Layer 4 of a small transformer language model trained on English Wikipedia (9 layers, counted from 0, width 96).
A neuron's activation on a vector x is GELU(weights . x + bias), where the dot is the dot product.

Input weights of the MLP neurons that the questions are about. A number n stands for n times 0.0021.
n9 (bias -0.113): 195 120 148 -89 55 98 -71 65 158 -70 147 109 -34 118 -8 227 -167 40 -100 -62 180 26 -29 -47 15 203 -113 72 49 -52 197 -126 -168 -32 -78 -53 413 -45 4 40 46 128 0 30 168 136 -145 76 27 -49 -175 -226 176 79 -107 -320 -11 67 195 21 22 82 -39 11 184 165 -83 -188 -125 -20 -84 252 29 79 -23 179 -14 221 -12 39 18 -4 -31 136 -110 0 21 -62 139 -38 -160 -183 -18 -106 -172 118
n26 (bias -0.088): -136 19 -21 -123 190 -87 42 -4 -20 30 8 -35 67 25 -121 99 -37 272 215 -80 77 -169 15 215 -20 -177 4 -8 30 110 -126 -104 157 -167 26 45 71 305 54 -75 -168 247 -172 -167 -127 12 -253 34 200 115 -201 378 -61 -134 69 -143 28 -130 112 -19 -114 -122 26 -116 206 64 -246 -106 -132 198 92 -48 58 20 56 -185 -213 -279 -178 -7 -79 158 -4 -34 -89 -79 -94 -42 167 -121 -90 -33 -90 -89 28 148
n54 (bias -0.173): -151 -107 0 97 211 157 -124 287 -126 110 107 -36 -44 -289 4 101 -253 -212 -19 -90 44 53 71 134 77 171 240 -190 195 135 129 -202 55 -39 -4 19 -55 -278 141 -226 19 127 148 8 -142 86 136 -118 42 -237 -24 146 -105 -90 71 151 130 320 15 -159 101 -162 15 -131 44 23 26 -39 -70 -182 140 87 32 25 -25 109 47 -29 -107 99 77 46 139 -19 -44 19 -89 212 -69 253 112 -99 44 -238 332 45
n58 (bias 0.050): -41 145 -306 92 -134 109 -59 -149 358 8 -292 161 -84 122 72 93 180 -156 89 -78 213 -148 -90 -243 93 -15 -102 8 -69 69 -172 -25 0 -46 -15 -80 59 -250 152 114 157 -42 -52 -162 -181 -155 225 43 -8 65 -160 35 317 -77 -4 -79 218 -12 -247 143 85 44 57 -65 95 50 162 0 26 109 34 42 -59 33 115 112 170 389 49 -23 11 -123 86 -162 24 131 58 -23 130 49 -176 -102 -179 47 -50 -74
n80 (bias 0.001): -4 -70 -149 -142 66 -361 -92 0 -37 11 97 -228 -51 4 67 8 243 112 92 -26 -54 28 -12 -104 -334 -115 -219 -45 45 -81 -150 -24 -4 -152 128 -60 -133 293 -200 -263 -30 87 -122 56 -155 -108 16 35 33 -348 -202 -89 -126 -202 -12 33 -71 -75 44 53 -27 99 -101 252 55 133 -134 -102 -64 91 208 71 -85 44 -20 -131 -8 -399 -9 86 -121 110 44 -122 89 34 -106 65 120 -211 49 213 94 66 -77 -28
n114 (bias 0.014): -72 -69 198 93 -124 -48 59 47 -95 122 48 -69 39 -89 7 27 7 41 -135 -10 35 91 -44 72 -71 36 48 -108 7 117 -45 -50 44 34 -87 30 -170 27 -37 -4 -100 -60 -254 195 58 -21 -258 -259 -134 -53 42 -76 -209 -160 -220 192 -141 -84 -10 17 152 158 106 7 52 158 343 166 49 -125 -3 -251 130 -18 143 81 85 -4 229 136 -27 -151 104 111 148 -17 0 20 -25 -202 181 139 -125 65 -51 -39
n124 (bias -0.035): 28 144 -7 37 -89 -147 102 -34 -45 -113 164 101 33 11 39 -126 129 169 -58 -25 79 -3 -155 -95 -67 44 16 -191 -76 82 10 -68 -35 116 -64 6 11 -106 201 40 -32 140 169 98 -3 132 310 52 121 -179 13 -167 -141 188 -48 100 90 157 40 96 -45 133 -63 0 13 -29 170 57 141 14 34 -110 55 -78 -51 130 52 191 295 -69 162 -102 -3 196 -16 61 26 104 34 27 134 -16 -340 -108 -3 37
n132 (bias -0.048): -113 -164 123 151 -172 -21 -96 -166 -73 -170 135 -30 47 -53 -178 123 143 13 -109 -115 -99 131 72 -33 -118 -98 85 -10 -83 7 -144 110 0 87 -221 73 74 -234 4 -28 67 -19 40 51 213 164 92 -23 -261 109 205 23 26 78 145 49 101 77 237 23 3 -107 105 -124 106 106 -85 234 62 28 236 -47 115 -10 -55 64 42 87 -108 165 154 -10 -37 -10 -16 -3 -131 62 -166 -72 -54 -10 -40 -53 86 -27
n144 (bias -0.156): 105 -55 100 -232 87 97 -59 4 50 132 -75 47 144 -131 21 139 113 211 149 30 -114 -36 8 8 121 -184 -281 -86 205 -202 28 -172 -215 23 -42 197 -93 262 -266 -133 -57 15 187 121 16 -8 33 -113 83 -53 -312 -79 46 -38 -91 4 -173 96 4 81 -4 357 -72 -84 -170 58 43 9 113 38 -4 87 199 256 147 76 166 -21 -106 167 161 58 -134 328 -134 123 -77 35 -24 -70 -161 -197 -32 -90 41 -37
n174 (bias -0.055): -60 14 30 -16 -42 75 -178 -66 -45 155 18 165 193 128 -125 -208 291 -122 -92 -156 0 -118 -7 39 -227 -242 -77 7 27 89 -64 -66 105 14 79 -166 -136 -262 45 -94 -119 -65 -7 40 266 98 249 108 -19 29 -136 -25 -7 -122 203 63 11 244 -69 34 42 -64 95 204 -39 52 -11 -104 105 124 -77 10 -98 109 -95 129 48 26 -95 85 -126 -113 50 24 -63 178 229 -17 127 22 181 -61 -142 -81 166 -80
n180 (bias -0.075): -36 34 -29 115 73 -49 474 -100 -190 132 -81 -164 -109 152 -186 68 -90 87 145 -94 -196 -230 34 -4 -12 -62 -126 64 26 -63 58 195 135 -79 216 -133 -140 -34 124 -19 -93 -294 -58 4 34 -91 60 246 -117 -36 94 210 41 79 16 -4 282 67 47 60 34 137 44 204 -131 112 153 -54 186 -229 103 15 -34 -59 92 278 15 -4 117 -133 -142 64 -196 -64 -104 112 101 -53 138 -152 -52 89 54 176 -64 -88
n210 (bias -0.033): -43 131 74 65 145 -97 -97 0 104 -55 -70 295 -8 132 -53 8 -280 114 10 -136 49 -126 12 -53 -215 -106 -237 -4 91 -50 -46 -146 172 -194 16 40 -226 174 -49 -105 72 8 75 -25 -53 -60 -68 -98 -174 153 -63 218 -4 -192 112 -17 76 76 -169 -242 -154 -34 242 151 41 -12 432 -292 -277 -44 122 -24 192 319 -21 -323 0 -35 -120 91 108 0 125 -117 -181 -36 -116 -24 -331 69 -76 -115 -46 111 60 51
n244 (bias 0.009): -115 -107 150 -44 84 187 40 183 -96 19 -47 -23 154 7 152 0 121 23 104 -89 -10 58 156 147 -79 74 60 -224 -10 -15 10 -7 155 3 23 233 18 4 -90 110 -68 7 -44 173 -214 177 -157 -33 -121 -24 -24 -23 59 25 -190 -96 -175 -151 110 7 40 134 0 7 -44 187 218 -44 -119 -61 100 177 -180 177 -56 -58 139 -36 -19 -68 75 -36 -216 -69 -145 43 -56 -23 55 -292 -225 -39 -108 -94 183 63
n245 (bias 0.095): 23 41 -48 -185 56 -44 48 54 -296 -66 7 17 -152 56 -90 27 -368 17 49 -29 180 -173 58 24 -181 10 21 -7 40 23 -109 58 196 -44 -77 -23 -108 127 171 92 50 -84 -119 25 162 125 -122 10 172 -160 -162 -117 41 -67 -203 26 -50 -170 71 -237 112 -162 123 -218 -38 47 -142 121 -172 -100 7 259 41 4 -43 191 -31 22 -31 -200 -24 24 -43 -3 -139 -37 0 -82 -25 -127 -185 80 -21 -173 -123 72
n246 (bias -0.027): 178 -90 0 106 -36 -38 -159 -78 89 -77 78 55 154 38 52 121 -127 83 -111 -70 -13 -99 -35 55 46 167 93 -13 -131 21 -69 -161 124 190 22 137 87 14 204 -82 -31 44 -173 80 3 -143 -70 57 -129 37 26 -10 -51 45 81 -258 56 79 118 -60 86 -89 -236 -75 -94 -82 -66 4 -21 -141 145 -155 -99 -70 -10 -26 76 -65 87 -127 22 -16 244 44 -3 16 91 -176 37 -270 69 -227 36 42 159 204
n295 (bias -0.053): 81 -62 283 -52 -22 12 -218 -4 4 49 11 -59 120 63 -167 -167 153 -48 -70 28 -52 -233 -36 99 -68 78 132 -142 21 16 4 -131 -8 -134 -129 -100 -44 -189 -151 -290 -29 233 48 -72 -88 107 -31 29 -253 84 64 0 -29 96 8 -124 91 -143 69 -69 156 -256 235 21 -56 69 88 -93 -81 -12 -113 -269 95 91 -272 64 -142 -16 208 -32 -36 -11 356 112 -85 119 -36 -128 114 69 -4 -206 60 207 43 -38
n297 (bias -0.087): 93 126 -84 -3 170 -123 -97 19 38 -104 29 61 -48 100 -39 316 31 -7 51 -82 202 107 75 -79 266 -76 18 105 87 -75 143 -19 -50 -141 -259 132 -43 -104 0 -153 0 24 208 -204 14 183 214 -78 107 -4 -92 101 53 164 11 -125 70 70 40 113 57 139 10 -150 218 -190 90 83 52 262 -65 -131 -172 -52 -19 -7 184 149 12 49 -81 -102 188 -152 22 144 -77 -100 -175 215 -70 -153 -18 61 -125 -157
n303 (bias -0.053): -118 -49 184 -63 75 -48 -16 20 -83 -54 94 71 4 -173 0 15 92 168 -4 50 -98 -119 -301 -60 -150 25 -205 -133 -240 -107 19 -70 217 66 -26 141 -4 130 218 -100 -226 109 114 -155 172 171 133 -52 -246 -178 -69 -53 -188 41 71 186 54 81 -25 0 -104 61 -152 -4 57 99 134 70 203 -261 -93 -270 -71 89 43 15 -159 156 -72 192 62 -162 164 -63 162 110 172 67 -136 -177 -37 40 61 188 110 4
n318 (bias -0.039): 94 36 49 -18 20 -84 -81 -48 115 -3 -217 -197 -13 -95 -103 -136 -199 202 23 -236 53 54 88 101 17 25 -7 72 191 205 -90 -48 39 -39 -57 92 -18 -51 -39 84 -143 118 -10 -196 10 -31 -75 195 -128 44 -151 -102 174 -167 65 59 71 151 -68 -32 -142 67 3 -73 -36 -51 21 75 -142 -32 -210 60 -56 27 266 -7 129 -133 -274 -174 -6 -103 56 23 -112 -35 166 62 159 -86 144 95 -13 -36 48 -136
n338 (bias -0.097): -28 -117 288 -3 -70 -121 -63 -92 4 -70 -33 -77 -15 -161 -265 -83 117 102 143 28 88 71 76 22 -98 67 -18 -111 198 136 -164 -213 94 -295 -110 109 12 208 -67 301 11 -21 11 -49 -88 -235 65 40 19 -151 -26 -73 22 52 161 104 -157 127 -123 -158 -259 -119 106 -149 33 118 95 44 -182 -184 7 -28 47 26 -27 71 162 -19 82 -32 377 -86 156 11 -70 -43 100 -84 215 -176 -82 -116 -59 -44 -15 99
n342 (bias 0.025): 63 -62 149 76 -172 -50 84 16 -62 -48 132 47 99 -183 67 348 -29 108 -216 -81 -105 174 -4 54 28 153 42 57 135 162 -122 32 166 61 -79 -153 -58 -13 -21 -122 41 117 145 -8 -190 -189 32 -61 -78 -28 -301 155 50 -67 16 -90 -91 75 40 114 -206 -376 71 -181 -78 -198 -113 81 -137 -91 85 -265 -290 104 121 -170 256 198 -149 -109 57 -102 85 126 175 106 42 54 -20 77 -26 -124 86 -159 -118 -73
n367 (bias -0.140): 223 -182 -117 89 -7 -27 -63 35 -62 21 29 -117 -97 8 -51 393 198 -18 0 97 7 104 355 -135 49 98 -98 -69 -57 -365 130 133 -12 -32 -82 -162 43 147 -197 -4 106 149 -122 19 69 57 -160 7 216 -98 86 29 -57 -401 -111 -69 112 -4 113 -65 -86 119 99 188 -81 -25 162 120 -214 35 122 -63 98 -110 -99 45 -180 47 45 -60 110 -4 -111 -43 -29 14 68 -171 -19 88 -75 -14 26 88 -27 -8

Each question shows a token from some text and the vector x that enters the MLP there. A number n stands for n times 0.011.

"A": -58 -2 -165 78 40 150 80 89 186 116 -131 -46 -11 112 -175 -26 44 -153 -274 119 -58 225 33 -112 146 23 -31 -97 -18 161 86 -25 107 10 51 51 -17 181 -118 -317 -22 -21 -69 -6 145 4 151 3 -69 212 32 58 91 106 36 380 -176 -25 -115 -13 -3 147 9 100 6 -62 -180 83 -183 -78 -93 -34 -8 -137 -151 -86 -133 121 70 -103 -77 -67 -38 -99 -243 18 -115 77 64 -142 173 -44 88 17 -113 88
Which neuron fires most, and how strongly? n174, at about 0.83

"\n": -49 44 -194 71 80 121 35 81 115 -8 -40 -24 -49 13 -214 -10 71 -52 -192 208 -53 226 -6 -135 146 -86 -82 -74 -55 74 207 -53 77 -6 4 -30 15 179 -152 -287 -12 -42 -66 23 64 161 124 54 -55 170 29 91 115 127 61 312 -171 106 -55 -82 44 0 38 18 -94 -154 -207 186 -170 -33 -120 -66 60 -138 -74 -132 -147 109 58 -19 -53 -5 -206 -129 -146 41 -105 204 -38 -149 188 -108 159 73 -217 248
Which neuron fires most, and how strongly? n367, at about 1.7

" the": -14 10 -202 -22 47 129 90 94 238 -91 -111 -84 0 109 -40 -21 78 -73 -252 84 -42 215 -14 90 97 36 -61 -19 -195 266 237 -55 105 17 55 40 0 165 -127 -296 -67 -18 -78 117 72 102 204 9 -54 136 53 72 112 79 60 286 -111 -44 -12 -29 -50 69 17 -39 -20 -205 -196 153 -134 -173 -200 -103 -10 -126 -27 -171 -77 -22 137 60 -6 -75 -98 -51 -189 -13 -46 169 -78 -166 197 -119 62 18 -189 87
Which neuron fires most, and how strongly? n303, at about 0.7

"The": -84 60 -137 13 73 118 65 138 223 -5 -125 -109 -27 175 -122 19 7 -152 -236 104 -56 233 10 -17 101 49 -1 -41 -148 245 110 -78 56 14 35 112 51 190 -173 -298 -82 -45 9 32 154 1 189 21 -77 101 22 111 188 140 107 379 -119 -6 -42 -63 -43 87 22 50 -34 -169 -162 119 -115 -101 -147 -56 -24 -100 -84 -97 -169 15 77 -49 -106 -91 -137 -27 -263 -42 -86 128 -61 -181 146 -130 30 -5 -91 161
Which neuron fires most, and how strongly? n318, at about 0.48

"erman": -50 22 -98 59 -63 142 111 29 181 34 -109 -9 -75 243 -71 -76 -19 -29 -330 147 10 103 -49 -84 231 8 -51 -40 -142 158 -2 -16 141 -23 89 196 44 139 -135 -265 -61 -144 -69 146 -107 6 277 176 40 174 -64 30 104 179 5 316 -118 -88 -151 -9 -109 75 -115 68 -32 -65 -197 146 -126 72 -152 -27 -64 -1 -70 -120 -97 128 4 8 -62 -16 -142 -27 -277 -88 19 29 71 -251 37 -30 175 94 -96 43
The two highest activations, in order: n58, n180

"ort": -75 -35 -195 44 66 176 109 64 69 56 -99 -15 -62 58 5 -194 37 113 -337 106 39 195 13 2 176 -107 -192 -49 -84 156 81 10 145 -97 92 82 54 140 -117 -269 -11 -48 -76 66 -105 121 261 217 88 133 46 51 173 1 0 60 -108 3 -37 -59 -57 70 -34 -104 56 -101 -236 143 -105 -124 -73 70 16 -149 -67 -100 -202 37 180 -51 2 -73 -61 -36 -176 54 -110 104 15 -226 202 -76 93 64 -238 170
The two highest activations, in order: n26, n80

" to": -133 16 -175 -41 34 139 114 8 176 81 -23 6 56 12 -81 8 -2 -59 -272 86 -3 151 -43 68 56 -34 -6 -186 -122 261 171 -139 92 33 80 38 -13 106 -137 -318 3 -144 -24 214 93 136 45 -26 -37 223 66 -12 23 11 71 326 -199 -41 -89 -22 63 110 37 -29 -104 -49 -126 142 -203 -54 -75 48 8 20 -100 -187 -68 63 21 154 -17 -1 -148 -75 -206 57 -81 101 17 -193 141 -66 209 14 -244 89
The neuron with the highest activation: n114

" sp": -53 91 -148 141 -7 143 102 19 110 76 -112 -12 -32 59 -151 -156 -34 60 -276 193 14 212 -141 -135 171 -10 -184 -75 -10 124 190 -58 -21 20 55 92 34 165 -129 -276 -42 74 -31 157 6 77 192 118 8 77 -112 58 83 18 58 151 -121 -16 -90 40 -154 82 29 -184 33 -256 -81 79 -94 -51 -128 125 89 64 -149 -67 -24 126 134 -49 93 -47 -9 -44 -322 -38 -129 162 -1 -173 82 -238 38 69 -182 264
The neuron with the highest activation: n144

" a": -126 54 -162 39 68 68 114 109 195 -25 -128 -17 -19 57 -112 -68 113 -80 -225 112 -15 240 27 -19 14 49 -6 -80 -44 198 208 -9 76 7 89 13 60 198 -136 -310 -77 -57 -82 -13 -8 122 226 53 -35 166 -5 60 165 10 87 319 -116 -20 -104 9 -39 96 25 111 -7 -208 -152 180 -207 -133 -207 -52 -13 -112 -45 -143 -192 56 147 67 123 -129 -109 -104 -251 -35 -68 124 22 -140 64 -60 75 14 -165 27
The neuron with the highest activation: n318

" of": -179 8 -249 21 -10 73 73 139 193 57 -135 -47 -13 -1 -118 -56 -24 -56 -279 78 89 271 -68 -15 138 -27 100 -112 -55 204 232 -140 62 -8 137 -46 -5 147 -101 -318 -46 -22 -74 126 -10 133 177 103 27 134 10 84 77 57 16 208 -130 -52 -1 -40 -76 86 143 -58 -37 -16 -119 85 -177 -58 -76 19 42 -125 -87 -54 -126 7 117 17 -86 38 -227 -49 -267 -4 -76 255 39 -171 159 -160 121 24 -69 77
The two highest activations, in order: n54, n26

"3": -16 -26 -178 81 48 42 197 132 -2 -91 75 -47 -72 99 -85 -83 63 -57 -293 156 56 248 -20 -53 172 15 49 -195 15 159 63 -107 73 79 128 63 44 143 -114 -263 -148 -86 -132 196 -39 138 128 83 76 186 -7 131 152 28 -11 211 -5 -112 -78 -27 19 28 -71 47 45 30 -228 111 -207 -80 -108 18 -56 -96 -134 -65 -57 143 66 44 -120 -18 -158 -110 -226 0 -132 192 49 -361 87 -40 103 41 -23 22
The neuron with the highest activation: n244

" =": -109 93 -175 57 -32 58 86 63 166 -58 -130 -76 -45 25 -81 -101 75 -129 -212 21 -39 247 35 -153 118 26 78 -77 -113 207 71 21 145 136 113 36 74 153 -131 -260 -77 -223 -30 161 -11 328 101 12 166 132 5 78 88 38 75 156 -78 -66 -166 -141 -70 96 -2 15 -22 -67 -150 152 -145 -78 -122 129 180 -196 -44 -56 -112 216 84 49 -26 47 -109 -58 -157 38 -103 153 -136 -283 87 -268 -5 106 -176 22
Which neuron fires most, and how strongly? n132, at about 1

".4": -2 3 -166 121 36 108 87 106 67 -111 -8 55 -15 41 -162 -102 91 -24 -283 213 76 151 24 -82 132 -12 -19 -117 -34 218 136 0 39 102 116 108 48 157 -183 -230 -131 -75 -242 180 -22 63 125 80 -9 212 -18 105 81 37 -39 137 33 -49 25 -47 55 -2 -18 -41 68 8 -171 33 -169 -135 -168 42 -64 -161 -31 -17 35 12 118 -43 -46 -28 -221 -22 -265 17 -121 271 48 -242 116 -281 94 92 -153 141
Which neuron fires most, and how strongly? n244, at about 2.3

" S": -80 -109 -138 101 32 222 65 95 127 -34 -101 9 -66 58 -121 -150 17 20 -225 105 -6 150 0 -148 86 -23 -192 -83 -124 137 156 -61 133 189 -47 -32 55 147 -63 -279 -121 0 -93 95 73 140 124 295 9 202 54 46 90 -8 9 408 -114 37 -53 -20 9 67 99 -95 -58 -138 -111 112 -228 -169 -29 -77 74 -10 -105 -131 8 105 211 -71 20 -38 -84 -100 -173 27 -54 51 -44 -158 142 -193 87 42 -202 38
The neuron with the highest activation: n303

" 2,": -86 -21 -156 99 53 71 157 55 169 31 -30 -47 -47 66 -139 -99 -14 57 -309 189 70 286 78 -80 197 -46 -25 -165 -86 178 47 -41 40 121 131 7 84 167 -90 -309 -172 22 -109 125 75 128 228 30 -36 201 -22 51 150 -43 152 98 -60 -58 -225 -76 36 20 68 -76 -53 -129 -126 159 -123 -18 -121 -112 68 -79 -162 -45 -2 49 116 -1 -64 -15 -113 -57 -209 -11 -129 125 -27 -198 121 -230 56 60 -52 32
Which neuron fires most, and how strongly? n246, at about 0.92

" comple": -90 22 -179 30 -34 179 123 -104 97 68 64 -104 51 -31 -112 -60 10 -97 -253 176 106 238 -48 -4 267 -12 -94 -81 70 180 148 -85 -42 19 165 76 -25 167 -96 -291 -35 5 -189 102 35 95 159 110 74 152 13 8 92 -27 4 162 -89 -12 -8 -84 -86 9 112 -95 -35 -242 -253 108 -76 -5 -44 65 -7 -28 -110 -131 -150 131 161 46 71 -95 -164 -29 -200 -44 -2 106 -107 -127 123 -116 99 85 -349 114
The neuron with the highest activation: n342

"ince": -40 -54 -163 6 26 261 52 193 146 12 -58 -88 -65 126 -54 -83 100 -6 -248 195 -35 158 -11 -74 143 -113 8 -154 -264 244 103 -50 120 110 101 0 -53 147 -105 -271 -119 -122 -121 106 -31 195 225 260 -21 112 6 -52 115 58 17 245 -17 -90 -54 -69 63 44 -62 -143 -64 -29 -175 142 -185 -39 -43 44 61 39 -76 -183 -48 113 53 55 -75 -50 -61 4 -227 -8 4 -12 -28 -162 111 -177 59 129 -229 39
The neuron with the highest activation: n244

" Park": -83 -33 -132 19 3 147 61 113 220 -73 -127 -26 -17 30 -118 -170 -69 -87 -334 79 61 52 -12 -23 139 74 -67 -61 -64 224 60 44 75 -75 90 106 -3 156 -138 -284 -45 -213 -93 239 47 93 315 159 43 93 121 -42 118 -4 -17 303 -28 -27 -52 72 -19 1 -20 -60 -13 -23 -165 185 -237 -26 -46 24 133 42 -75 -61 -136 126 112 12 -80 -80 -112 -15 -135 -6 -63 124 -96 -141 99 -343 48 135 -198 92
Which three neurons fire most, strongest first? n58, n132, n124

"ing": -101 -38 -196 4 30 143 241 51 92 -66 8 26 -26 56 -108 -90 43 -145 -293 83 -36 140 -65 -66 106 -5 101 -126 -114 196 136 -108 66 -135 70 149 26 189 -147 -349 -14 -95 -104 117 -59 180 223 83 33 100 90 24 107 -46 -11 254 -16 -34 -116 3 -81 77 44 -59 -46 -10 -122 155 -191 -90 -93 92 7 -73 -50 -46 -111 102 110 3 -84 -45 -32 -48 -97 -71 -92 151 70 -160 128 -100 171 99 -198 141
The neuron with the highest activation: n54

"===": -76 90 -166 -29 -20 77 62 30 187 33 -8 -47 -70 72 -142 18 19 -168 -268 87 -24 216 78 45 131 6 -158 -130 -43 137 181 1 111 65 -60 90 40 206 -171 -344 -27 -75 -42 12 3 100 117 35 -55 161 29 36 52 90 97 258 -55 22 -119 -63 -45 37 66 -49 -45 -18 -228 134 -71 3 -85 86 174 -73 -26 -110 -121 216 68 1 -153 -61 -193 -30 -158 4 -123 137 -39 -217 229 -154 54 42 -183 114
The neuron with the highest activation: n132

".": -108 30 -171 140 58 79 59 160 147 -51 -97 7 -73 55 -82 18 -18 -4 -327 210 -8 210 70 -49 176 -3 -73 -155 -40 123 128 -86 71 110 22 -21 4 142 -206 -286 -62 -74 -161 177 86 246 85 93 96 146 2 0 52 -30 19 222 8 -1 -142 -130 1 73 62 55 -53 -23 -144 90 -134 -135 -154 53 83 -85 -44 -117 -84 141 39 79 -24 -79 -100 -131 -105 61 -98 187 -43 -168 49 -198 116 43 -235 181
The neuron with the highest activation: n367

"H": -116 -115 -130 127 51 137 99 90 105 -36 -20 157 -15 213 -126 -67 -4 -153 -222 111 -53 192 -31 -182 104 32 -174 -73 -37 226 158 22 170 4 108 101 -8 169 -213 -292 -40 -40 -101 79 65 73 278 185 45 173 59 17 91 59 -59 358 -8 17 -161 -9 28 61 92 -67 65 -111 -117 28 -208 -137 -97 -113 -1 -27 -48 -184 -48 -9 92 -28 36 -79 -89 -8 -200 -104 -44 107 -18 -160 167 -76 -72 60 -171 -57
Which neuron fires most, and how strongly? n210, at about 3.4

"ri": -123 102 -246 104 -52 242 162 67 67 -53 -19 -140 -74 64 -64 -198 -31 -150 -312 226 58 175 -103 -140 193 11 -93 -163 -45 219 206 -132 -9 -80 80 84 68 154 -81 -249 66 51 -34 14 -23 62 167 147 -7 54 -43 115 148 87 61 244 18 -61 -227 0 61 -68 -31 -20 -58 -165 -147 149 -191 32 -140 53 186 -11 -102 -48 29 112 127 72 -93 -14 -44 -60 -179 -107 -7 83 -40 -205 71 -52 161 -29 -164 49
Which neuron fires most, and how strongly? n58, at about 2.7

"ert": -84 -93 -39 -24 -24 156 135 68 106 -55 25 -29 -100 81 -33 -95 -71 -103 -301 255 0 102 -23 -116 195 18 -100 -93 -153 172 108 -113 29 14 76 71 39 134 -175 -325 -61 -110 -101 94 40 147 341 198 131 104 -11 -83 103 137 8 310 -37 -37 45 -70 5 107 -78 -24 -96 -121 -199 165 -90 -101 49 -32 13 -44 -19 -152 -32 33 103 -31 -25 -68 27 -84 -141 -50 27 19 -48 -208 133 -107 188 142 -220 106
The neuron with the highest activation: n303

" was": -119 118 -179 -18 -85 73 220 83 172 28 -122 -87 -46 -9 -74 68 97 43 -213 177 43 182 3 -25 148 11 9 -153 -76 166 56 -129 40 148 31 -54 23 221 -73 -283 -39 -9 -16 48 -19 99 233 96 165 173 27 104 167 74 115 270 -183 -98 -79 -86 -44 20 87 30 -56 -115 -186 168 -107 -48 -175 -6 13 -144 -88 -147 -171 48 68 -55 -46 -61 -182 -90 -120 64 -139 235 -98 -212 23 -166 -3 56 -157 60
The neuron with the highest activation: n26

"n": -89 -29 -143 115 65 175 177 107 65 -73 -51 -48 -39 75 -68 -110 41 -45 -313 142 25 55 -16 -14 178 26 -36 -120 -71 253 70 -69 29 -42 146 -23 -10 169 -172 -272 -66 -69 -98 162 -6 137 127 138 32 60 82 126 14 113 32 239 -48 35 -134 -78 49 157 -13 -119 43 -67 -224 57 -155 -74 -88 -26 104 -23 13 -142 -58 21 90 123 7 113 -181 -78 -319 -4 -74 33 -60 -266 54 -185 202 11 -118 125
Which neuron fires most, and how strongly? n26, at about 1.2

"ess": -83 1 -109 14 -6 175 215 198 49 -72 -50 6 -132 106 -50 -73 13 -67 -290 123 24 167 -91 -6 148 28 -2 -143 -90 285 130 -50 143 -48 92 145 -11 145 -95 -233 -171 -89 -186 161 -54 183 250 110 54 100 -50 24 19 38 -106 294 -90 -33 -85 -69 51 78 53 -88 30 -136 -158 147 -212 -21 -144 52 30 -38 35 -124 -122 52 137 42 -77 -26 -172 -31 -231 -40 -21 81 -37 -173 -11 -181 243 28 -170 138
Which neuron fires most, and how strongly? n245, at about 3.2

" election": -11 26 -88 13 -64 92 96 112 211 -51 35 -66 -29 73 -123 6 32 -12 -347 142 102 164 -100 -52 187 11 -68 -94 -143 129 128 5 90 31 29 63 -3 183 -84 -288 -25 -211 -141 142 42 105 229 110 83 26 91 103 79 7 57 276 -62 -138 69 16 10 -60 -8 -100 -85 13 -224 133 -89 -34 -174 112 -64 7 -78 -41 -72 20 56 -7 -141 -94 -123 64 -264 -61 -122 227 -40 -70 73 -202 48 85 -182 211
The two highest activations, in order: n245, n9

"f": -109 -35 -108 35 34 131 155 14 57 2 -94 39 -38 101 -158 -161 48 -22 -313 118 51 289 46 -89 194 25 -44 -185 -73 188 117 -51 -8 65 107 18 40 182 -140 -300 -204 -93 -126 84 -26 72 118 134 18 57 33 22 7 83 10 222 -32 17 -135 22 -42 130 -11 -54 39 -116 -175 124 -228 -102 -100 72 93 -64 -8 -8 -24 92 122 -22 8 60 -51 -53 -228 -47 31 -19 140 -263 113 -203 82 56 -97 201
The neuron with the highest activation: n338

" count": -72 1 -177 44 -40 188 162 -34 240 2 47 74 -63 22 -131 -47 -39 -110 -354 187 85 150 -198 -56 133 19 -27 -99 -45 202 151 16 42 20 41 148 36 151 -104 -238 0 -157 -171 119 45 2 283 53 30 87 47 85 113 -33 -81 309 -15 -54 52 42 -148 -91 11 -48 -52 -39 -163 -22 -123 29 -101 -11 84 -29 -60 -85 -133 147 64 -25 9 -50 -92 23 -279 57 -117 174 36 -122 95 -342 94 74 -136 138
The neuron with the highest activation: n58

" p": -155 106 -119 159 -73 144 198 42 92 -80 -22 -1 -53 -71 -128 -172 -13 -17 -295 231 91 154 -19 -137 167 -66 -138 -31 -68 142 322 -113 -17 19 40 28 141 219 -134 -311 -97 -8 -38 112 -2 81 71 57 7 124 -13 2 56 132 109 208 5 73 -65 64 74 79 45 -26 -15 -138 -194 108 -103 -52 -130 54 37 -3 -100 -113 -39 104 98 -21 23 -78 -84 -34 -240 -61 -123 49 -2 -186 55 -149 57 -24 -197 142
Which three neurons fire most, strongest first? n9, n124, n144

"ough": -160 26 -183 24 73 247 29 153 145 79 -114 -22 -21 82 -70 -95 -54 -69 -189 223 -23 167 -5 -87 155 -60 -133 -80 -70 242 -35 -66 101 -111 113 53 -33 116 -137 -296 -36 -78 -89 114 9 113 310 151 7 179 55 56 91 -1 8 299 -125 0 -104 -213 -41 -4 4 -150 -39 -107 -75 127 -179 -74 -68 -59 -21 -56 -5 -87 29 123 114 -49 -40 -73 22 35 -257 110 -6 139 -40 -242 137 -196 189 75 -191 61
The two highest activations, in order: n210, n58

" ob": -61 -10 -156 -6 4 156 103 -46 119 50 -48 -32 -11 -66 -93 -95 -180 24 -273 200 -22 227 -65 -148 248 -47 -223 -95 -35 205 84 -43 -19 24 67 73 114 189 -101 -288 48 -60 -67 91 -40 93 122 19 -2 74 52 76 111 84 103 264 -62 11 -9 76 -59 74 45 -87 -14 -203 -148 63 -196 -3 -166 26 34 2 8 -80 -178 209 200 58 21 -55 -153 -39 -273 -26 67 46 -44 -139 106 -158 135 49 -254 87
Which neuron fires most, and how strongly? n144, at about 2.2

"ol": -63 -37 -111 94 8 210 42 174 16 42 -127 -9 26 98 -59 -165 67 -34 -259 194 -6 280 -62 -148 91 6 -181 -86 -92 146 35 25 168 111 88 8 28 167 -115 -262 -4 -6 -57 70 -93 95 194 318 64 155 -28 -29 99 98 0 292 -46 8 9 -58 20 83 -143 -135 -30 -162 -185 152 -205 -68 -121 -80 -4 -156 -60 -228 -78 -27 128 98 22 -36 -18 -97 -230 -33 42 40 -26 -194 149 -105 179 86 -178 2
Which neuron fires most, and how strongly? n303, at about 1.2

" W": -105 -75 -135 94 21 168 137 23 83 18 -85 -19 -117 107 -102 -140 38 95 -202 151 22 115 -1 -222 184 -34 -242 -38 -89 271 244 -45 64 108 -27 114 45 146 -148 -316 -109 -34 -69 121 51 125 199 190 7 90 51 -17 68 18 17 375 -63 -34 -88 -102 46 68 99 -80 21 -162 -145 170 -157 -107 -97 -145 32 -20 -90 -130 -57 91 108 -30 12 -92 -44 -135 -118 -48 -40 185 73 -147 50 -157 23 58 -188 86
Which neuron fires most, and how strongly? n303, at about 2.9